Layer 5 of a small transformer language model trained on English Wikipedia (15 layers, counted from 0, width 64).
A neuron's activation on a vector x is SiLU(gate . x) times (in . x), where the dot is the dot product.

Input weights of the MLP neurons that the questions are about. A number n stands for (n - 500) times 0.0024.
n16 gate: 567,409,292,418,639,546,384,536,536,484,421,527,444,464,338,417,593,257,400,645,490,510,593,477,492,479,545,192,324,636,571,471,515,422,335,592,464,502,589,688,496,476,328,607,437,483,384,642,419,503,471,371,644,368,482,606,644,549,468,346,529,639,332,545
n19 gate: 455,589,417,310,560,368,679,745,460,418,447,775,447,444,488,591,498,599,657,327,609,484,548,441,399,312,514,475,239,439,540,563,726,446,658,551,274,388,552,552,403,540,627,419,461,561,434,772,601,681,399,461,492,444,411,492,416,422,513,523,476,382,417,479
n30 gate: 460,479,400,324,421,395,354,362,570,561,514,384,564,423,614,578,246,542,523,465,656,345,405,428,341,584,511,595,389,504,370,626,621,616,457,439,404,425,569,362,618,534,556,619,523,658,377,522,526,627,527,363,555,498,492,394,614,410,614,508,479,565,587,402
n35 gate: 532,372,632,555,387,733,507,606,531,565,484,521,618,682,694,546,520,481,423,505,327,385,535,254,557,469,538,506,671,431,379,525,464,459,616,713,600,497,680,385,747,299,662,490,549,449,383,380,379,565,562,437,426,578,457,477,651,511,277,501,344,621,618,564
n50 gate: 587,416,362,687,489,489,475,467,466,618,462,503,475,370,642,526,568,562,399,619,320,600,430,410,363,541,548,567,548,599,402,452,379,731,510,366,451,393,580,482,569,486,614,511,612,586,504,618,573,599,569,489,513,453,735,462,487,412,481,564,481,388,423,639
n86 gate: 458,520,456,420,463,674,735,500,648,521,435,726,532,349,335,497,414,440,516,593,510,333,511,446,505,569,502,290,353,418,424,558,335,659,465,421,320,688,433,529,510,512,571,502,405,331,371,425,402,510,331,558,527,536,596,506,578,440,369,199,521,569,355,462
n88 gate: 503,359,557,572,495,678,329,588,696,629,549,524,411,461,478,506,468,375,520,479,590,584,678,613,456,366,604,451,625,552,491,614,589,527,576,531,477,474,524,450,804,785,531,565,550,535,431,589,550,393,329,302,368,476,441,377,594,416,306,693,609,474,485,565
n91 gate: 462,484,372,259,349,600,681,535,479,314,630,720,472,355,365,408,392,523,498,545,571,384,500,444,493,261,428,354,393,409,496,427,452,315,691,666,649,543,578,652,585,441,604,516,292,587,439,490,387,538,487,527,319,640,331,355,427,639,462,451,499,584,533,519
n94 gate: 653,496,600,471,490,569,406,527,583,491,519,417,643,615,644,590,484,565,454,390,324,438,683,301,491,435,586,501,517,504,480,471,633,461,403,441,292,651,702,542,476,533,361,507,550,434,473,514,457,270,480,440,358,357,439,637,363,606,392,490,476,420,508,576
n101 gate: 555,499,594,364,529,382,471,501,582,429,475,665,379,278,541,447,676,519,448,515,696,568,557,644,424,593,521,431,403,360,682,368,573,706,449,567,579,364,587,626,600,546,412,621,478,311,598,396,766,392,349,445,455,559,654,553,374,572,346,457,561,529,321,642
n102 gate: 594,431,409,395,461,509,425,459,564,529,411,273,558,408,572,730,441,466,345,582,735,269,655,432,431,489,684,335,463,356,394,431,482,580,573,461,685,188,544,546,707,418,443,476,377,421,564,267,519,429,493,675,550,578,376,481,528,510,427,783,521,495,301,581
n109 gate: 440,558,523,463,698,542,510,284,535,665,572,557,506,353,518,368,585,383,447,561,518,514,549,432,531,546,428,432,602,516,500,533,457,235,525,701,574,414,524,455,307,554,570,722,350,732,281,491,486,539,636,694,535,592,581,485,469,576,495,405,447,582,446,529
n116 gate: 379,431,660,612,520,410,635,417,522,588,506,746,544,707,411,414,541,548,400,502,650,496,612,484,379,538,562,370,420,512,291,533,561,487,523,450,605,601,408,413,302,623,528,552,381,360,686,525,538,569,559,514,443,491,510,782,532,472,650,340,684,486,480,476
n137 gate: 632,457,468,588,414,536,425,625,448,380,396,421,412,354,629,750,450,700,478,477,409,442,490,518,301,518,481,415,417,501,558,413,562,378,280,340,651,435,446,289,579,543,492,664,651,507,615,400,622,292,24,371,620,538,505,482,542,643,529,502,527,636,317,701
n156 gate: 381,586,672,598,248,424,332,476,494,396,367,367,585,354,538,633,470,567,432,474,586,337,499,639,264,563,614,631,641,556,400,499,440,461,540,625,544,448,520,390,442,544,484,379,540,448,433,480,537,465,546,545,396,454,420,388,560,553,535,449,635,442,545,690
n158 gate: 521,422,590,454,350,579,500,388,289,606,338,520,524,402,431,480,625,618,474,434,498,582,299,517,319,428,673,413,571,549,590,289,579,748,387,394,611,586,372,632,498,435,467,393,451,463,483,447,498,555,387,353,558,280,357,648,387,512,601,582,737,515,438,726
n169 gate: 440,548,517,532,327,506,588,396,674,603,544,513,404,391,482,446,607,670,446,382,495,406,509,371,439,363,680,636,692,199,723,395,684,513,554,551,542,394,545,613,523,439,327,668,653,477,367,530,594,615,424,427,473,359,481,581,386,497,611,554,467,485,430,539
n182 gate: 488,492,537,508,590,364,740,609,591,695,564,478,516,472,551,480,760,511,410,529,473,344,409,339,527,336,626,563,439,538,173,603,494,600,663,466,557,465,423,481,533,584,630,493,454,369,578,535,493,635,513,648,644,529,707,536,554,520,330,465,579,617,405,526
n191 gate: 550,625,638,364,629,576,212,440,523,567,318,760,339,409,671,331,414,625,413,582,624,488,634,724,502,566,450,683,488,538,492,525,625,673,467,471,503,499,552,398,501,550,456,556,536,397,470,448,826,422,386,359,488,458,365,524,481,513,527,381,440,638,635,625
n16 in: 292,591,357,626,531,359,553,651,597,458,563,616,469,532,562,538,418,451,610,666,482,514,418,516,414,529,599,361,501,579,563,512,336,293,450,602,511,414,614,472,375,531,560,435,646,472,552,604,617,489,530,519,464,706,538,544,371,403,487,567,560,595,402,342
n19 in: 457,618,637,383,487,461,498,528,306,540,488,480,461,304,479,349,535,533,529,543,672,460,411,548,549,383,420,540,599,548,504,371,667,559,471,290,640,645,596,444,419,447,519,542,462,419,330,466,639,466,720,392,687,259,528,498,473,483,429,528,430,332,486,428
n30 in: 485,581,392,598,438,391,384,450,466,497,534,419,616,446,578,652,573,396,435,298,526,533,416,469,444,454,480,569,364,493,337,429,662,580,542,381,424,420,539,452,539,506,419,501,430,677,465,427,659,589,434,251,502,653,564,321,485,302,559,619,563,371,534,504
n35 in: 497,386,460,508,671,440,345,530,456,435,595,437,429,582,460,535,532,396,424,642,390,422,508,550,581,324,581,455,547,371,520,501,565,590,382,472,406,523,593,547,285,487,541,404,520,492,627,559,732,445,623,346,400,577,466,632,399,563,467,532,728,434,450,425
n50 in: 594,454,413,470,429,493,366,503,491,522,528,518,393,531,577,441,371,616,355,579,564,508,489,376,425,505,414,551,500,603,463,637,355,514,366,474,638,474,568,349,437,403,404,538,691,567,442,423,491,507,330,670,446,368,388,378,417,764,669,482,533,582,590,613
n86 in: 544,573,559,567,523,507,449,477,545,533,591,642,488,561,646,574,578,499,399,389,496,465,609,456,607,676,403,637,532,494,674,417,468,348,335,610,542,292,400,356,610,483,482,557,566,510,589,622,461,458,513,326,549,543,677,623,563,453,605,609,369,482,552,442
n88 in: 509,562,534,565,664,347,416,441,570,466,542,606,453,586,610,468,488,310,574,462,390,497,583,415,495,478,504,595,625,566,583,505,507,474,664,504,438,756,329,305,543,640,824,540,480,365,599,411,433,470,615,530,556,526,675,702,554,664,526,470,584,616,525,377
n91 in: 614,664,589,467,556,324,564,581,366,476,581,483,528,448,511,505,386,502,600,523,557,603,558,501,386,536,442,463,378,420,679,564,308,507,430,394,452,461,404,441,484,378,316,329,671,504,608,585,445,533,555,576,426,626,437,458,554,316,590,541,430,426,336,489
n94 in: 551,437,469,584,355,448,499,594,239,265,596,517,565,370,488,523,596,421,330,532,467,683,466,414,519,490,528,688,513,311,510,510,392,530,382,444,566,446,549,660,475,456,497,535,440,503,632,515,527,400,578,328,530,314,457,603,497,392,654,643,535,503,408,489
n101 in: 544,377,550,481,412,648,429,392,504,522,423,583,409,419,623,460,448,560,566,426,442,648,499,483,514,359,532,668,513,491,703,400,390,557,502,365,504,629,369,557,458,630,270,488,525,483,459,255,629,486,721,532,519,376,374,610,656,487,747,618,528,507,550,629
n102 in: 510,543,444,489,529,499,592,475,458,598,404,411,579,379,446,432,466,349,494,507,508,496,559,615,592,487,298,502,349,423,457,430,294,418,397,294,240,458,491,495,423,461,549,529,383,626,415,467,393,471,472,411,470,632,535,649,526,545,495,295,711,351,478,446
n109 in: 544,460,496,466,499,591,568,597,544,549,359,554,373,526,546,520,370,418,408,585,453,587,528,649,564,481,502,523,502,536,606,678,510,672,487,360,271,603,531,477,512,482,630,601,411,513,457,584,543,420,440,424,361,370,445,685,558,554,324,348,524,648,605,546
n116 in: 588,630,559,584,552,441,540,664,665,468,326,426,461,445,647,435,398,628,381,360,397,504,634,384,429,502,655,593,454,504,435,453,525,510,356,478,387,597,464,445,410,516,470,552,608,412,410,571,591,596,501,513,572,435,459,563,621,340,627,398,328,667,629,377
n137 in: 492,378,446,544,445,503,621,674,492,465,392,424,490,506,425,431,482,515,513,459,541,644,430,636,531,518,514,525,536,492,643,358,592,577,491,509,323,518,349,537,557,634,433,554,542,667,512,487,362,547,221,603,364,313,554,588,473,522,353,466,519,538,410,600
n156 in: 504,464,517,517,436,516,671,500,392,455,507,260,393,455,617,533,649,486,491,509,567,277,482,520,663,492,470,487,534,567,460,405,500,445,489,633,546,377,453,576,610,474,522,542,467,487,542,445,434,610,437,483,550,648,631,447,350,483,557,317,635,470,375,447
n158 in: 586,455,460,467,608,489,376,348,682,591,436,498,333,207,457,559,540,465,429,422,458,523,696,522,449,562,490,514,487,501,449,428,475,577,332,599,463,498,593,516,391,314,544,378,584,509,431,512,527,336,387,515,405,579,538,558,528,583,424,490,598,387,459,684
n169 in: 510,480,546,564,606,519,549,669,343,484,432,500,645,698,543,439,561,312,524,372,614,529,368,418,390,561,454,607,443,465,468,538,536,550,500,578,409,341,542,603,488,581,306,509,433,615,470,626,580,533,383,675,446,341,585,632,410,498,552,618,732,354,313,408
n182 in: 381,395,513,468,396,411,475,568,442,391,440,664,510,535,566,601,596,457,567,350,442,620,679,575,412,609,352,437,453,447,546,398,447,447,542,621,401,499,322,431,468,596,477,407,571,559,529,367,541,616,514,587,149,536,357,588,512,498,547,633,498,445,557,480
n191 in: 396,599,561,465,673,498,591,452,520,478,661,554,406,669,472,313,522,359,518,583,480,672,422,414,329,623,461,496,397,534,620,392,563,395,436,645,567,442,381,625,358,474,500,378,474,658,404,466,700,537,389,412,664,469,416,606,621,521,615,517,449,552,602,508

Each question shows a token from some text and the vector x that enters the MLP there. A number n stands for (n - 500) times 0.0045.

" |": 516,370,621,545,590,503,466,656,351,564,501,638,575,246,296,545,627,477,458,529,337,485,466,491,531,617,613,383,585,505,583,689,561,437,504,340,624,466,526,665,627,452,454,567,653,447,495,481,549,621,350,619,446,740,516,636,463,568,602,667,303,446,861,287
The neuron with the highest activation: n156

"us": 475,434,547,438,596,445,369,700,399,352,664,379,577,330,479,587,641,467,277,452,475,654,482,461,512,669,521,584,394,566,530,554,592,758,518,470,655,511,508,480,628,388,425,406,588,640,494,387,438,626,499,724,445,625,530,630,276,252,693,405,361,410,844,535
The two highest activations, in order: n50, n30

" ": 474,567,401,448,410,600,567,599,368,597,626,438,503,281,477,550,655,519,583,425,260,630,570,644,568,509,524,470,596,542,479,544,588,553,601,377,793,651,719,632,402,418,380,270,343,544,536,563,447,685,416,730,400,593,601,785,545,763,619,572,376,377,684,226
The neuron with the highest activation: n86

"4": 317,632,480,375,533,590,427,561,561,294,482,451,557,450,372,552,650,282,380,482,480,483,416,548,586,653,570,510,730,535,497,650,757,481,549,274,489,607,356,582,476,343,256,332,627,511,440,438,567,702,367,745,556,754,599,608,480,770,579,365,204,493,634,345
The neuron with the highest activation: n94

"er": 542,586,551,452,612,529,619,544,325,325,571,452,553,381,391,738,722,452,448,456,413,479,549,414,413,723,558,508,478,703,376,560,606,559,492,444,696,627,375,443,542,445,439,491,461,413,492,555,460,533,323,698,349,739,525,512,360,553,699,472,384,330,872,441
The most active neuron and its activation: n101, at about 0.39

" the": 557,541,378,509,491,572,650,699,383,317,390,544,711,157,489,439,743,292,610,563,410,533,483,551,521,712,671,439,428,570,518,641,541,336,589,363,648,528,601,450,501,406,459,516,568,579,591,357,577,637,296,630,433,546,505,661,593,698,592,638,452,487,739,414
The most active neuron and its activation: n137, at about 0.58

".": 536,336,495,456,647,593,359,738,444,406,566,270,568,387,343,458,467,304,578,435,244,546,365,670,557,395,628,544,498,643,506,679,718,265,370,388,623,481,397,590,562,387,499,366,450,499,469,507,664,729,265,797,440,593,710,642,423,651,664,545,438,472,682,467
The most active neuron and its activation: n137, at about 0.65

" air": 480,614,353,545,490,740,473,557,398,443,497,438,510,238,365,659,616,666,467,401,437,530,560,528,573,734,542,450,687,559,655,725,564,531,417,286,612,624,512,623,520,431,405,328,532,532,628,558,308,652,596,603,541,597,613,610,441,712,526,616,521,362,815,525
The three highest activations, in order: n158, n191, n16

"land": 535,582,607,418,623,551,387,652,351,387,619,403,686,338,379,538,739,509,549,494,463,502,510,430,486,741,626,525,592,539,506,568,526,625,382,362,677,657,517,533,774,378,451,580,485,527,500,497,460,563,527,636,412,833,592,525,321,537,618,412,438,243,825,519
The two highest activations, in order: n16, n137

"vid": 644,610,306,599,745,624,381,579,521,440,617,283,704,255,535,527,573,348,402,282,585,394,593,669,434,651,477,226,416,738,473,689,537,571,536,260,663,683,468,539,514,501,408,384,449,441,472,515,470,446,628,717,408,514,584,729,346,593,536,552,462,490,737,510
The neuron with the highest activation: n102

"3": 309,512,464,491,509,730,402,664,383,398,472,390,569,384,379,530,577,218,404,531,368,569,638,551,565,486,704,550,752,541,556,750,683,401,654,181,404,555,415,609,471,512,373,391,541,507,416,543,599,681,496,637,396,682,500,681,481,814,649,417,310,623,547,199
The three highest activations, in order: n109, n158, n30

"ch": 704,592,550,507,576,684,367,666,311,336,601,403,622,478,489,479,671,359,425,486,259,614,610,526,256,622,549,619,439,647,508,501,532,580,464,513,621,587,486,527,599,532,436,542,628,449,520,561,353,604,395,653,470,681,580,792,358,641,723,379,378,285,817,553
The three highest activations, in order: n94, n50, n19

"|": 528,410,401,491,442,627,577,677,444,489,474,555,465,165,455,543,534,406,531,639,439,455,432,640,711,565,552,414,697,426,495,694,446,378,567,325,597,699,563,433,647,541,506,497,683,470,435,443,631,588,321,715,497,580,728,767,523,498,561,641,445,506,785,244
The neuron with the highest activation: n88

" ±%": 543,347,574,352,623,631,352,703,415,486,577,383,595,272,361,358,437,446,733,380,327,383,443,598,597,627,667,524,625,341,568,751,752,357,432,366,631,455,238,529,592,483,379,342,562,417,570,609,586,561,477,652,488,587,486,722,332,587,780,601,427,473,711,453
The neuron with the highest activation: n169

" W": 528,587,593,599,456,743,416,621,456,376,488,549,631,390,470,589,697,463,545,637,226,537,443,683,410,573,562,409,558,505,736,532,453,530,388,409,641,424,580,496,534,392,484,624,456,509,477,646,422,622,461,752,404,636,678,781,426,608,619,352,518,290,802,329
The three highest activations, in order: n30, n109, n19

" (": 433,321,416,423,503,744,577,701,473,574,504,591,411,398,391,544,610,409,458,446,442,524,624,519,667,739,510,435,505,548,696,616,466,519,556,401,772,530,613,677,529,460,629,390,624,391,495,649,671,597,523,749,520,655,628,749,548,571,697,570,393,448,762,223
The three highest activations, in order: n30, n137, n86

"2": 431,430,508,481,549,676,598,723,413,430,515,442,547,386,384,559,647,359,392,569,308,487,655,577,480,557,578,491,778,542,451,840,607,447,518,203,466,526,508,522,573,447,386,495,605,505,400,466,491,685,554,714,346,737,484,774,494,788,585,411,270,509,581,138
The three highest activations, in order: n35, n109, n30

"7": 270,519,528,430,590,561,335,643,525,361,373,377,442,404,390,472,668,230,455,427,365,566,384,619,588,564,578,499,537,550,428,599,727,358,459,239,458,592,440,507,569,317,266,302,664,521,399,442,624,626,440,720,459,768,654,598,493,705,621,259,276,529,643,343
The most active neuron and its activation: n94, at about 0.29

"8": 274,646,507,398,532,628,357,624,556,364,453,341,575,426,374,465,645,233,469,427,405,510,482,675,649,613,556,450,605,591,378,643,638,363,529,220,467,569,346,571,468,354,292,282,654,477,418,526,681,601,349,694,412,674,558,589,487,693,513,331,211,566,650,291
The three highest activations, in order: n101, n191, n94

"1": 409,388,490,553,473,656,444,693,434,522,522,426,611,398,404,419,691,272,438,571,300,561,620,552,580,606,462,508,749,597,400,703,478,376,398,213,435,549,649,587,576,441,288,386,564,392,446,594,488,658,520,769,434,541,573,773,501,776,701,410,288,512,644,237
The three highest activations, in order: n30, n94, n109

" director": 452,508,446,543,645,606,594,572,456,460,497,459,652,116,365,661,638,397,589,516,366,513,531,638,699,576,545,659,532,599,445,691,665,435,379,327,749,575,386,497,546,399,560,364,648,521,408,521,419,672,606,569,369,540,494,565,435,505,764,496,434,478,799,434
The neuron with the highest activation: n169

"t": 494,560,525,507,495,646,421,599,359,272,463,453,482,364,406,516,525,468,323,468,461,625,519,441,515,546,565,507,435,647,340,524,536,657,554,427,705,517,367,495,432,596,384,622,411,266,534,523,358,721,431,586,265,761,568,741,449,623,743,388,406,259,824,477
The neuron with the highest activation: n116

",": 423,316,406,465,751,569,609,749,432,442,524,542,656,358,327,612,727,535,462,431,363,579,553,539,513,577,507,557,502,643,511,624,677,423,512,366,772,630,606,528,620,342,488,677,503,424,512,569,630,659,441,692,434,623,561,646,492,655,579,702,343,456,795,429
The three highest activations, in order: n182, n102, n156

" with": 539,439,399,496,660,629,446,585,486,442,577,692,522,238,443,471,612,505,576,466,296,638,590,425,554,579,619,488,554,511,537,698,583,428,495,311,674,592,565,519,516,380,376,546,488,531,419,338,618,712,564,659,418,386,580,623,396,580,650,507,373,368,866,322
The neuron with the highest activation: n156

"mber": 492,655,555,497,468,606,507,580,440,306,500,327,490,421,435,618,604,568,491,661,443,679,539,415,697,616,625,529,540,617,504,543,573,636,430,420,688,597,411,470,572,479,466,548,460,424,578,438,409,648,611,630,346,786,549,659,319,716,691,449,430,152,837,547
The neuron with the highest activation: n169

" Czech": 378,695,591,414,525,723,644,565,524,384,522,299,548,194,408,498,658,426,472,603,461,562,433,471,468,652,732,614,436,594,569,619,579,545,617,294,534,443,533,568,680,449,506,332,552,521,600,618,436,640,567,663,484,617,585,675,490,556,774,643,358,456,787,478
The most active neuron and its activation: n35, at about 0.24

"9": 363,266,591,372,645,605,457,834,532,454,475,507,567,390,346,423,597,74,444,370,363,601,413,676,578,447,614,601,538,562,479,662,702,424,418,363,554,500,540,546,647,250,244,173,563,629,478,514,529,667,401,640,566,761,558,573,371,664,515,463,281,496,515,374
The most active neuron and its activation: n35, at about 0.29

" Allied": 401,658,538,468,581,733,649,585,516,371,565,420,482,186,525,491,683,493,531,435,444,515,514,436,438,651,693,561,583,519,476,540,533,522,461,224,506,555,432,586,629,516,404,383,593,621,594,578,448,702,642,631,403,550,654,643,409,587,559,581,513,421,856,459
The neuron with the highest activation: n182

" Candidate": 403,575,486,476,696,686,599,586,319,425,559,455,792,246,320,411,461,225,624,368,470,423,451,690,668,649,509,495,539,489,571,592,581,544,400,324,711,550,434,605,484,533,447,265,509,636,439,499,438,700,488,531,318,720,560,518,389,495,832,528,344,539,724,314
The neuron with the highest activation: n91

" in": 313,521,333,443,536,660,435,590,421,542,403,669,612,191,494,650,628,552,544,433,339,507,514,470,573,636,445,508,577,523,641,601,551,567,410,451,699,646,550,476,620,493,377,457,285,593,565,486,630,484,541,695,556,400,589,722,399,739,418,480,266,458,790,261
The most active neuron and its activation: n109, at about 0.48

"6": 332,535,544,398,605,605,409,631,587,365,389,559,538,367,350,619,616,256,443,278,433,470,322,618,615,587,577,484,567,575,456,607,745,442,544,309,404,712,260,485,565,254,283,264,662,604,408,436,555,686,334,720,402,791,564,563,519,622,631,415,289,501,609,377
The neuron with the highest activation: n94

"ious": 442,478,496,460,529,619,525,603,512,337,541,457,589,298,647,458,635,366,306,491,527,568,549,409,533,744,689,552,565,536,416,638,500,585,416,323,600,576,354,570,506,468,533,405,451,366,473,496,412,650,450,624,223,545,682,584,394,557,782,549,495,308,871,479
The neuron with the highest activation: n116

" A": 470,603,326,586,377,712,632,554,384,272,390,507,647,383,483,422,609,454,572,454,395,513,411,650,448,620,327,337,602,524,576,785,538,435,539,306,623,467,659,467,600,477,508,460,499,410,507,551,481,651,256,674,494,461,614,689,489,615,673,440,455,453,834,271
The two highest activations, in order: n101, n158

"%": 550,390,372,480,872,591,275,554,480,402,515,446,637,322,373,389,516,185,462,309,341,425,434,638,645,625,551,489,732,499,703,788,610,571,435,344,653,691,402,605,478,591,420,491,612,557,581,648,418,650,403,780,300,706,584,570,459,462,631,560,420,466,597,282
The two highest activations, in order: n88, n19

"am": 623,517,499,427,465,639,399,549,350,261,557,323,618,405,430,522,564,544,476,556,393,701,347,589,506,525,472,414,538,694,442,579,606,573,487,455,726,620,394,396,743,535,565,469,560,411,446,519,415,553,426,661,473,798,475,590,211,586,637,495,528,234,841,496
The neuron with the highest activation: n116

" Gu": 417,703,449,489,408,698,432,636,601,351,467,316,653,310,490,563,606,442,485,592,317,614,322,613,585,531,460,530,375,677,502,545,376,585,511,279,664,616,612,579,727,420,432,487,607,496,473,571,359,673,581,634,461,642,629,694,410,483,679,527,355,396,820,346
The most active neuron and its activation: n191, at about 0.3

":": 488,324,402,460,608,546,399,773,295,470,695,582,603,279,336,446,640,492,432,534,440,383,565,639,560,569,662,446,482,399,455,642,693,476,603,292,646,465,525,497,500,314,458,371,475,365,524,476,662,669,517,717,473,652,667,631,547,522,656,668,403,576,790,464
The two highest activations, in order: n182, n137

"5": 315,394,543,411,507,585,552,802,543,355,476,450,563,404,319,443,570,97,460,459,429,654,484,664,680,541,652,595,560,678,415,653,703,437,494,351,581,515,525,582,657,269,241,317,534,483,550,443,581,673,451,633,550,810,494,576,458,787,502,405,274,471,537,334
The two highest activations, in order: n16, n50

"vis": 517,707,431,511,680,454,527,737,475,429,592,454,592,294,364,381,609,206,322,621,546,590,562,586,545,606,609,386,509,542,535,536,654,729,371,441,652,502,465,415,500,378,489,407,481,504,382,600,405,670,465,594,476,508,526,845,430,311,782,343,346,362,785,465
The two highest activations, in order: n116, n191

"in": 318,538,476,404,568,587,518,591,361,461,493,327,377,317,494,666,645,409,250,468,588,579,419,581,529,529,512,470,632,638,460,505,416,622,379,420,756,513,510,451,644,545,390,527,387,657,437,531,396,518,386,652,482,548,666,674,428,519,435,292,445,25,792,347
The neuron with the highest activation: n156